Layer 7 of a small transformer language model trained on English Wikipedia (14 layers, counted from 0, width 128).
A neuron adds its activation times its output weights to the MLP's output. To switch it off is to set its activation to zero at one token and run the rest of the model.

Output weights of the MLP neurons that the questions are about. A number n stands for n times 0.0007.
n12: -98 -254 -129 -68 -177 195 -91 61 -310 -154 78 -17 146 96 92 67 114 169 -65 73 -17 -88 113 -26 -141 -21 35 142 123 -164 -23 -202 -175 54 116 25 -55 39 153 -235 8 117 -221 121 26 -99 -142 160 203 131 33 123 33 -260 -177 -295 117 -104 167 -19 20 84 94 -41 198 -160 -89 156 26 -82 -33 -78 -140 -16 -39 -68 39 -233 -99 316 175 28 -155 20 108 15 190 83 43 -8 -246 -8 -180 149 -226 -12 61 0 -12 -140 -132 90 -70 -105 77 270 233 -83 59 -8 -159 72 358 -7 35 -70 100 -116 197 38 -133 259 -15 164 84 108 -249 0
n24: 263 118 -160 -176 111 -66 -148 -46 86 -48 -13 128 -252 -135 55 -201 -219 -122 -127 -219 -16 132 -11 301 -153 320 -73 -51 -58 -4 -118 -130 -25 -84 38 105 -130 -118 -102 78 16 -48 -110 122 86 178 -167 76 -120 -44 99 -120 -80 4 102 -122 -129 138 243 0 234 -200 112 -112 -66 24 252 -26 102 -272 -265 77 48 199 48 -34 37 -47 -97 -121 -48 15 0 -49 220 89 -99 199 -61 260 28 41 162 177 15 -30 -39 23 123 162 70 -64 214 -88 97 -4 -77 4 -127 -81 16 196 121 -113 156 -283 -47 -12 102 -32 140 -30 57 -119 -11 -109 16 -82
n26: 48 -95 21 -56 112 -124 77 40 -40 108 28 -132 -86 72 -104 136 -28 -122 -43 -61 -138 124 143 8 70 4 4 82 201 22 93 -53 189 68 85 150 143 69 -250 249 -87 17 -128 118 123 -87 168 71 -83 -251 -45 177 118 140 115 -324 -121 -26 65 103 -18 -181 112 120 -92 -223 -117 -90 -96 103 -34 193 -4 -31 -28 67 12 27 -54 -171 -26 107 -72 -219 162 -54 103 23 208 21 -33 -248 163 94 -52 -111 -54 -146 84 53 58 -321 -253 -187 -27 -57 -56 84 -144 47 183 -7 37 26 -97 -139 51 160 -196 169 143 99 -30 115 -11 -7 49 -77
n57: 71 27 176 -40 -145 142 -107 -64 -56 131 -143 -44 -38 -56 -34 -19 384 29 -199 -161 -104 300 -205 67 -9 -220 -139 156 -236 4 57 99 190 -40 21 -99 -237 -108 -86 34 -18 85 -251 139 185 -300 130 -42 -26 203 15 0 166 -123 -130 95 142 -48 -107 -137 121 50 -43 -157 -237 -74 -206 95 145 36 -30 65 58 -8 222 183 -150 234 -24 -86 -80 50 161 -124 -39 -157 161 164 190 54 180 29 257 -4 -207 102 26 -142 8 -46 20 279 -146 -13 -130 -38 38 -148 -115 98 -121 -71 -13 -43 -86 -60 -68 -112 188 8 285 -278 90 -105 -67 169 18 415
n62: -19 -145 -16 -71 -246 62 -132 -134 -132 -17 91 23 169 -109 49 23 157 73 -69 -7 -92 54 125 -53 55 -60 -15 -31 42 -34 59 271 14 -24 4 -47 -139 -15 -62 -22 199 28 128 -186 219 -153 -61 226 4 -221 3 13 122 11 -65 155 -332 89 133 -10 -230 -188 -62 -91 -201 249 -199 57 -200 229 236 -193 17 21 150 22 -8 112 -138 -32 -26 -60 -160 74 41 -7 -147 -97 -85 71 -55 127 122 57 -59 -177 -166 21 -70 -21 124 13 165 -111 -23 36 65 -60 -112 203 171 -77 -128 -46 19 -80 71 214 284 68 -107 187 73 -37 46 154 -4 31
n79: 45 27 52 117 191 -87 -52 -143 18 -242 -132 -167 -11 -82 127 -117 161 -119 -18 -189 -437 25 129 19 -70 140 -142 -45 177 -15 0 177 -119 10 85 -290 -10 200 37 40 174 -104 230 -173 54 161 -157 -156 -8 57 84 71 23 -145 96 -85 195 -219 42 -210 -39 43 -84 153 26 45 38 176 8 69 -38 10 -37 70 28 -26 198 -95 -85 -45 101 18 -4 43 30 37 103 224 108 -100 -36 100 -78 174 111 -59 -73 -132 21 -50 86 77 -225 -134 -81 86 224 14 -21 -175 50 -50 33 -30 233 -161 -51 38 46 -105 75 -46 47 -22 -171 -55 -139 197
n84: -13 20 -114 115 200 -109 204 -42 -15 -51 256 -103 60 115 17 -139 -29 73 -4 110 -101 -143 -30 -36 42 110 88 -157 396 121 127 -48 -110 0 152 92 88 -88 -31 -8 16 -127 -19 49 -36 -34 184 -329 -185 225 135 250 0 -185 -20 62 -91 -101 -8 191 145 -56 -69 30 262 63 -83 -108 49 -100 302 -7 -282 -76 -169 -181 -97 46 -78 -72 -207 -101 188 -167 -8 -35 -155 -45 133 60 -82 48 -117 51 83 117 80 -272 -92 45 101 -116 62 151 -56 15 -14 -221 -11 50 160 84 -65 0 69 107 -275 60 86 0 -146 -108 -56 31 160 58 -102 -22
n88: 82 -157 98 214 79 12 85 20 -20 78 -42 138 -216 -114 -76 181 66 -8 100 -96 64 -248 -71 -42 -262 17 9 8 -37 -216 104 -106 -210 68 98 57 205 -77 318 -85 -151 -92 -111 -20 -196 312 -272 115 -150 -38 90 11 -102 -16 -140 57 384 -16 17 19 75 -91 -198 -161 -179 -41 96 -178 197 102 103 119 -349 150 58 32 163 -71 116 -239 14 -166 -110 -12 0 11 145 26 43 71 47 228 -58 -201 -111 -8 -4 -83 241 16 -180 -15 -212 68 -47 143 36 179 -43 97 -131 67 0 -29 -69 -150 330 -59 150 -30 63 283 78 -79 -150 88 -17 128
n110: 111 -8 49 47 66 -25 -134 61 57 150 199 95 -154 21 -183 -52 186 -127 177 90 64 103 4 -96 115 -98 -28 -82 114 4 -72 160 275 -43 96 -92 -149 76 -230 355 12 32 186 30 -20 183 -40 10 -43 -67 0 -165 0 38 -72 -146 14 77 -243 -118 -211 93 -38 83 -153 -124 83 -85 -44 -80 101 25 108 311 -55 -23 161 -226 -88 64 54 145 -247 52 177 119 90 -45 129 -30 -174 -140 -27 -55 -65 -47 -79 -193 -18 -55 -29 -182 145 -169 -195 -86 -31 92 -114 -57 -92 -248 172 83 105 -118 121 32 -19 120 -294 4 128 51 -111 47 200 58
n159: 3 148 -122 -100 107 -110 30 -4 -165 32 93 243 121 -10 176 -221 46 -32 -96 -163 -59 177 -80 23 23 123 -31 80 -382 -153 -14 94 3 -35 257 179 -164 -145 -98 221 39 -85 -135 29 63 -22 -172 70 -8 -81 -33 -175 155 -66 -176 15 26 102 -82 -42 101 -7 108 -115 0 191 35 -12 32 -223 -82 -204 17 -103 -50 -98 -20 -42 62 58 86 229 265 -72 34 58 -11 109 32 305 60 14 -8 66 -11 -110 219 120 36 -4 215 -24 4 99 262 -128 107 -36 -22 -56 -117 -41 -75 85 83 -347 122 -12 91 -225 -44 29 -51 -141 -189 172 -127 82
n168: 125 165 152 -41 142 -90 28 146 67 -133 0 -20 191 -152 -11 177 -144 -230 23 168 -25 125 -120 0 4 118 -71 -174 95 -105 19 54 11 67 -295 -28 15 199 -44 44 61 -75 -170 -31 79 51 -149 -179 -45 -12 63 -147 111 -12 -87 -68 28 40 132 85 -246 15 79 149 115 -343 -93 124 13 -108 23 19 -27 -90 49 24 71 59 110 -137 165 -46 256 -65 -400 163 56 58 -180 -300 -149 -8 281 -4 -15 -53 31 173 -72 -73 -119 -149 -87 137 182 78 -252 209 88 28 149 -200 -32 36 -80 83 -7 54 143 202 -112 195 65 -12 223 33 -228 -80
n170: 0 -185 -188 87 165 -145 -476 -32 -141 112 221 -100 -20 -57 39 168 -296 38 215 48 165 36 16 55 -61 54 -97 -86 69 -185 84 215 -45 170 -23 -16 15 131 146 -60 220 -23 -24 324 -114 121 -34 -160 -108 83 43 96 36 99 8 93 171 -77 -34 -15 -101 -35 192 112 48 111 -129 27 42 -8 56 -171 73 -149 46 -112 -47 97 15 125 -18 51 -172 -85 -90 -100 30 114 -13 207 -101 55 -57 -54 160 -111 275 -8 -251 -121 -61 -457 -73 -16 46 118 -36 27 -66 -288 139 0 -141 -102 136 92 -161 273 63 -89 -71 117 66 -62 141 -19 -37 -81
n193: 89 -82 50 -40 40 -92 -129 -43 176 -112 161 162 -58 -70 -90 -103 105 168 -363 19 -95 -159 103 -155 -43 274 168 215 -72 284 59 -123 -25 -55 30 -188 37 -422 -307 51 0 200 80 261 16 102 74 180 225 72 69 214 -106 -39 135 -103 42 12 33 -99 182 -38 -4 39 -130 -92 99 -55 -29 94 59 -122 -9 96 -38 78 -145 -177 0 87 -101 50 135 -11 -16 -97 29 -189 74 -42 -14 136 20 129 -107 127 109 -57 41 64 -158 -118 47 96 266 -103 -91 120 -139 -163 86 22 -145 -106 -145 -246 -179 151 -84 -4 -8 -64 -7 187 167 -85 -40 -30
n205: 97 86 66 199 66 -37 -36 -178 -14 120 -46 159 -151 -23 134 -88 -17 55 -67 -39 -128 117 -14 123 0 7 -169 -67 -82 -48 -135 79 -192 40 35 282 89 30 -65 -90 118 41 -10 -32 -105 -7 52 120 136 151 -79 -41 -93 81 56 22 55 -98 56 40 -173 -31 39 -11 -248 66 -30 -12 313 -146 37 -125 -194 -44 86 122 208 -195 -109 -211 -41 153 105 -148 -275 246 -175 -72 79 -14 45 -153 40 -103 122 -27 35 -70 308 156 88 -59 -104 -78 161 -4 -192 -103 62 32 -213 -105 168 -32 136 -4 40 41 230 66 -17 -3 172 -124 -3 -77 -15 151
n210: -144 -33 -17 12 -211 125 -449 -66 129 78 127 205 -15 -138 -76 -57 -111 37 89 -4 119 -79 4 73 -192 64 -20 -240 36 -88 -203 -37 68 149 -23 -90 52 -8 20 109 -148 74 11 -27 -70 295 57 -10 28 300 86 7 -4 -180 126 67 -37 -16 158 -77 125 53 70 143 164 -123 81 -61 -12 195 -50 158 -287 137 -101 -136 -136 -97 14 -91 55 -72 -154 64 -126 236 143 -131 12 -34 0 -128 -99 -225 -151 78 -19 -95 -34 204 73 61 102 84 41 -46 -237 -22 15 -240 219 93 4 109 95 -82 44 -114 30 -256 42 75 96 119 -143 172 -224 246
n242: 75 20 -22 191 -134 -11 35 -115 190 159 -96 84 -232 65 38 -56 166 -96 179 -27 89 74 38 65 -47 -40 -170 54 142 -217 99 77 -61 -11 -52 -81 74 214 -89 -66 147 -62 79 -189 -49 -27 -28 -126 -87 127 -61 14 -3 4 331 54 82 12 -161 -101 19 -15 -8 80 -93 220 25 -54 -285 0 107 22 -74 51 141 20 24 100 -64 -124 202 -49 56 -93 -78 131 -290 -42 37 -4 -117 52 -192 -120 -47 261 321 195 -133 116 -109 117 -116 -114 286 -193 35 348 -74 -103 -44 -74 -12 -133 -245 -12 -32 -323 -79 -54 23 261 -88 173 -60 -4 -16 7

Each question names a token from some text and the token that comes next. It shows the activations a of the neurons there, in the order above. A number n stands for n times 0.011.

Then comes g, the gradient of the next token's log-probability with respect to the MLP's output, scaled to length 1. A neuron's effect is roughly proportional to its activation times (output weights . g). A number n stands for n times 0.00072.

"as", then " ("
a: -11 -13 140 0 -15 25 0 0 -4 -10 -4 0 -14 81 -1 140
g: 37 5 -19 39 -7 -5 -74 -145 128 12 -221 14 78 -186 60 -302 -202 191 -147 -184 -25 -222 15 -65 -113 -65 -77 14 -37 -95 211 61 -33 53 157 77 155 160 -209 -35 124 -27 79 138 39 147 -42 127 99 67 0 88 221 51 -20 171 -288 53 -229 54 -193 137 195 -11 -11 -56 -22 24 -78 -129 110 -167 -39 5 12 -33 -188 -92 140 250 160 78 81 -218 162 -92 -73 64 -36 -19 -83 153 -86 -71 -41 117 35 72 -138 65 289 -98 10 -44 10 -31 -126 -30 -153 221 -60 132 23 -96 77 231 116 -322 -20 87 -7 -71 -25 39 124 32 -194 51
Which two neurons, each switched off alone, lower its probability most, in order? n242, n205

"s", then "h"
a: 0 -13 -1 0 -13 -4 -2 -3 0 -12 0 -13 0 -1 -14 -15
g: -8 151 -64 -216 -47 109 -56 -24 85 -57 128 54 12 132 -96 72 -82 -59 -6 -53 78 62 -61 -169 39 -48 -133 -214 -37 -157 72 178 -20 55 31 -266 98 129 -108 275 -1 -19 77 212 -106 116 118 -191 -76 -121 -15 7 122 -145 -115 2 92 111 -348 -85 212 26 -102 -90 -37 -117 4 80 17 13 -189 -46 -37 -249 14 17 -206 261 -100 -78 200 146 101 27 -3 182 -132 13 75 -10 17 296 -130 -86 -168 -120 219 81 -1 21 -94 156 145 -122 57 101 50 -85 -71 125 -184 162 181 -22 -85 -97 91 -52 -75 -188 319 84 79 -72 -25 2 85 4
Which neuron, switched off, raises the next token's probability most? n242

"et", then "y"
a: 0 -14 0 -5 -1 0 -12 -9 -15 0 0 -10 -10 -9 0 -1
g: -95 -63 6 161 -52 -147 189 28 -19 -156 50 -52 -95 173 83 -277 -93 -56 -70 188 -40 -22 -16 21 -90 -136 87 51 -240 47 -54 -130 332 -29 -41 -134 -97 3 -77 -158 -77 100 -250 -25 29 -64 -7 134 81 -78 179 75 -48 -240 -94 68 -25 166 97 -10 58 24 -15 -107 -59 -113 -192 170 23 7 129 193 -125 132 272 16 -21 111 1 182 -84 -246 60 17 44 -21 -88 202 210 -52 -179 48 -86 197 -3 55 -37 -13 133 -179 -59 -96 -77 308 -77 -24 17 -128 131 36 36 138 154 104 37 44 -51 -133 43 148 -113 274 123 -179 -55 -255 -31 36
Switching off which neuron hurts the next token most? n170

"i", then "re"
a: -4 -4 -1 -10 -2 -15 0 0 -1 74 -15 -2 -1 47 -1 -15
g: -19 84 5 -66 25 -32 204 -176 49 -24 -28 -231 112 142 24 -22 -91 -16 -43 47 -62 53 -18 27 -49 187 202 -60 -67 91 -14 -226 130 24 -180 9 78 -1 -92 32 -129 289 -76 127 -74 -86 136 23 117 -222 81 -119 288 -244 39 -12 73 -225 84 -216 23 -69 -24 33 -17 -221 -45 -173 171 -20 -232 113 64 -117 -157 167 66 233 -41 238 149 -36 -36 196 49 100 -117 116 -6 -177 237 -177 -47 -107 -163 12 56 15 6 135 228 -166 -39 145 -239 68 68 20 -73 -101 -46 -85 -72 2 63 25 -4 8 2 -110 -45 -55 208 -143 -76 -41 165 232
Switching off which neuron hurts the next token most? n242

"e", then "ap"
a: -9 0 21 0 -2 29 0 0 -3 159 -1 -5 0 54 0 -15
g: -136 4 -62 -181 -50 -72 -63 -151 -199 172 -20 -9 99 85 -42 95 -33 -136 9 -166 -33 129 -70 144 -95 9 43 -84 152 168 218 46 16 129 -215 -188 -3 255 -14 -25 102 -5 -4 0 -269 34 -65 -18 -24 74 143 51 195 -211 10 25 -4 -41 215 -22 14 -123 -21 148 -109 -79 -13 -152 53 157 -107 -100 -99 -89 -82 55 244 -106 -41 -46 202 25 -32 -99 -203 72 242 21 226 -89 -131 9 76 -32 -111 -207 -31 29 73 -33 191 108 209 218 -114 35 151 142 -161 -89 84 115 -79 10 -26 -210 231 -137 76 -210 -46 -50 25 -151 -163 234 221 -34
Which two neurons, each switched off alone, lower its probability most, in order? n159, n79

" S", then "c"
a: -15 -15 -3 -1 0 34 -3 -13 -4 -15 -1 0 -6 129 -12 33
g: 119 250 112 11 76 15 110 31 -48 151 -70 -206 -12 -246 65 -212 164 193 22 98 -40 -114 -51 -229 -29 189 -103 106 -104 22 56 49 6 -74 -36 -84 -32 32 -129 -159 194 53 -128 -77 -196 -37 -66 143 -214 28 29 -121 -86 23 -5 156 -74 45 60 142 76 -128 54 -31 -10 66 -57 25 -118 -65 145 -85 -58 166 -22 147 -69 -147 -225 70 -123 -129 -102 -30 -69 -90 55 -63 125 71 3 -24 -245 159 52 110 275 108 -170 48 26 51 -200 -238 30 -175 -78 -160 8 103 13 183 48 177 77 -14 221 130 136 111 312 -142 -225 198 -75 -28 150 -104
Switching off which neuron hurts the next token most? n205

"et", then "w"
a: 0 73 -7 0 -10 -4 -3 -4 -11 -5 -1 130 -5 -2 -10 0
g: -23 -78 110 -166 -45 98 -69 21 158 -153 2 87 17 -37 -7 -37 -245 -116 52 218 15 -77 118 -117 15 -108 100 21 -234 88 -79 70 16 1 -196 100 -29 -67 23 6 -71 -77 7 -11 -137 92 103 -56 -25 -23 -32 299 120 -68 9 -66 8 -289 145 -104 -222 25 102 -13 -79 -311 -40 33 152 50 115 -74 -198 -174 -125 127 -63 11 198 22 203 121 216 101 -2 -27 233 100 -72 76 107 -110 70 80 149 3 25 85 78 164 383 -210 189 -166 -219 -22 18 -54 60 -197 133 56 -16 -175 1 -154 -233 23 22 38 100 111 27 -70 181 -153 10 -91
Switching off which neuron hurts the next token most? n170

" U", then "p"
a: 323 -11 -7 -11 -1 -10 -2 156 -15 0 -5 -1 10 -6 -12 -13
g: -163 -10 -109 -284 154 248 -302 27 -79 100 -38 314 -13 52 196 203 -118 112 4 -35 233 222 66 -6 -206 55 122 -83 84 -50 -102 -153 226 -1 7 -50 50 -11 97 92 -32 1 -4 -102 120 141 -122 66 156 -19 91 -45 -466 -51 -71 -117 -60 102 151 35 63 20 -12 -65 -120 49 -162 107 -25 188 155 119 3 92 68 -101 170 -59 -73 -145 -130 115 -70 -33 -133 -120 14 5 65 -138 -22 -191 -106 -32 -41 -36 -10 18 110 -50 -83 -252 57 -64 -46 -88 -144 111 34 207 99 -193 -7 137 -78 31 -45 -56 25 34 7 35 -7 -142 88 187 179 -137
Switching off which neuron hurts the next token most? n88

"et", then "i"
a: 0 -8 0 0 -1 0 37 62 152 0 0 0 50 -4 0 -3
g: 89 -16 -26 -107 -81 32 -70 61 -7 184 -125 5 -241 47 247 -172 -32 -101 238 -24 -192 13 133 -60 -126 -21 -148 78 -29 309 56 146 15 -22 35 21 153 -131 -211 -169 -3 -314 -81 9 -10 -149 -28 -170 31 -98 10 -174 -33 49 18 -48 122 -29 -80 -148 -201 -76 84 58 -207 61 48 -106 230 4 -48 231 158 243 126 -260 68 -152 172 -29 -153 148 68 12 102 155 -66 -43 39 -79 -72 134 71 72 293 91 -38 16 31 66 5 164 -41 -11 -169 48 37 -119 31 72 122 -209 221 -22 17 63 -43 -11 20 -268 -150 113 117 21 59 154 -2 -92
Which neuron, switched off, raises the next token's probability most? n193

"w", then "th"
a: -9 -12 0 -4 -1 0 0 -4 0 0 -14 -4 -12 0 0 0
g: -75 4 -37 2 48 -195 -40 53 -61 -21 1 -67 54 71 -88 -44 222 128 47 -93 108 -19 -61 -91 16 -41 -109 83 -84 121 16 8 51 59 -7 -81 -274 -13 95 -52 164 -67 -93 -154 -85 -33 -30 322 78 -132 57 -25 -99 178 56 -147 68 54 55 55 70 -32 23 -137 -40 -150 -39 129 -30 16 123 -125 -40 -17 123 -76 -25 -84 -15 36 139 187 -204 -16 70 155 360 -203 -38 -46 62 -98 293 -57 -139 343 -223 72 -252 -41 133 -41 -109 17 65 80 -165 65 -131 -44 111 -250 -114 77 72 166 -171 45 43 163 272 -23 267 -179 -115 -147 -153 137
Which neuron, switched off, raises the next token's probability most? n168

"-", then "o"
a: 0 -1 -1 340 -3 -13 -1 -2 0 0 61 0 -1 0 -12 20
g: 50 265 -44 23 -22 -122 -75 22 66 133 17 66 47 34 -4 102 31 24 200 -133 1 -139 179 18 -89 -108 -280 -135 -293 -136 -151 -139 -259 -126 -108 -178 -95 -211 93 44 -192 149 -41 175 23 67 115 -213 -228 -11 97 132 -31 -98 65 97 161 18 -86 -82 143 79 27 -97 9 28 80 3 158 -125 -46 88 49 79 -14 -31 72 86 52 -215 131 61 295 85 45 134 -19 -161 173 113 -63 -101 -19 -76 212 158 82 -2 -77 -123 203 225 -92 214 -70 175 -157 -320 -2 -25 53 6 77 -65 -79 -13 -100 39 -73 131 101 17 40 -36 -96 -129 -132 150
Switching off which neuron hurts the next token most? n57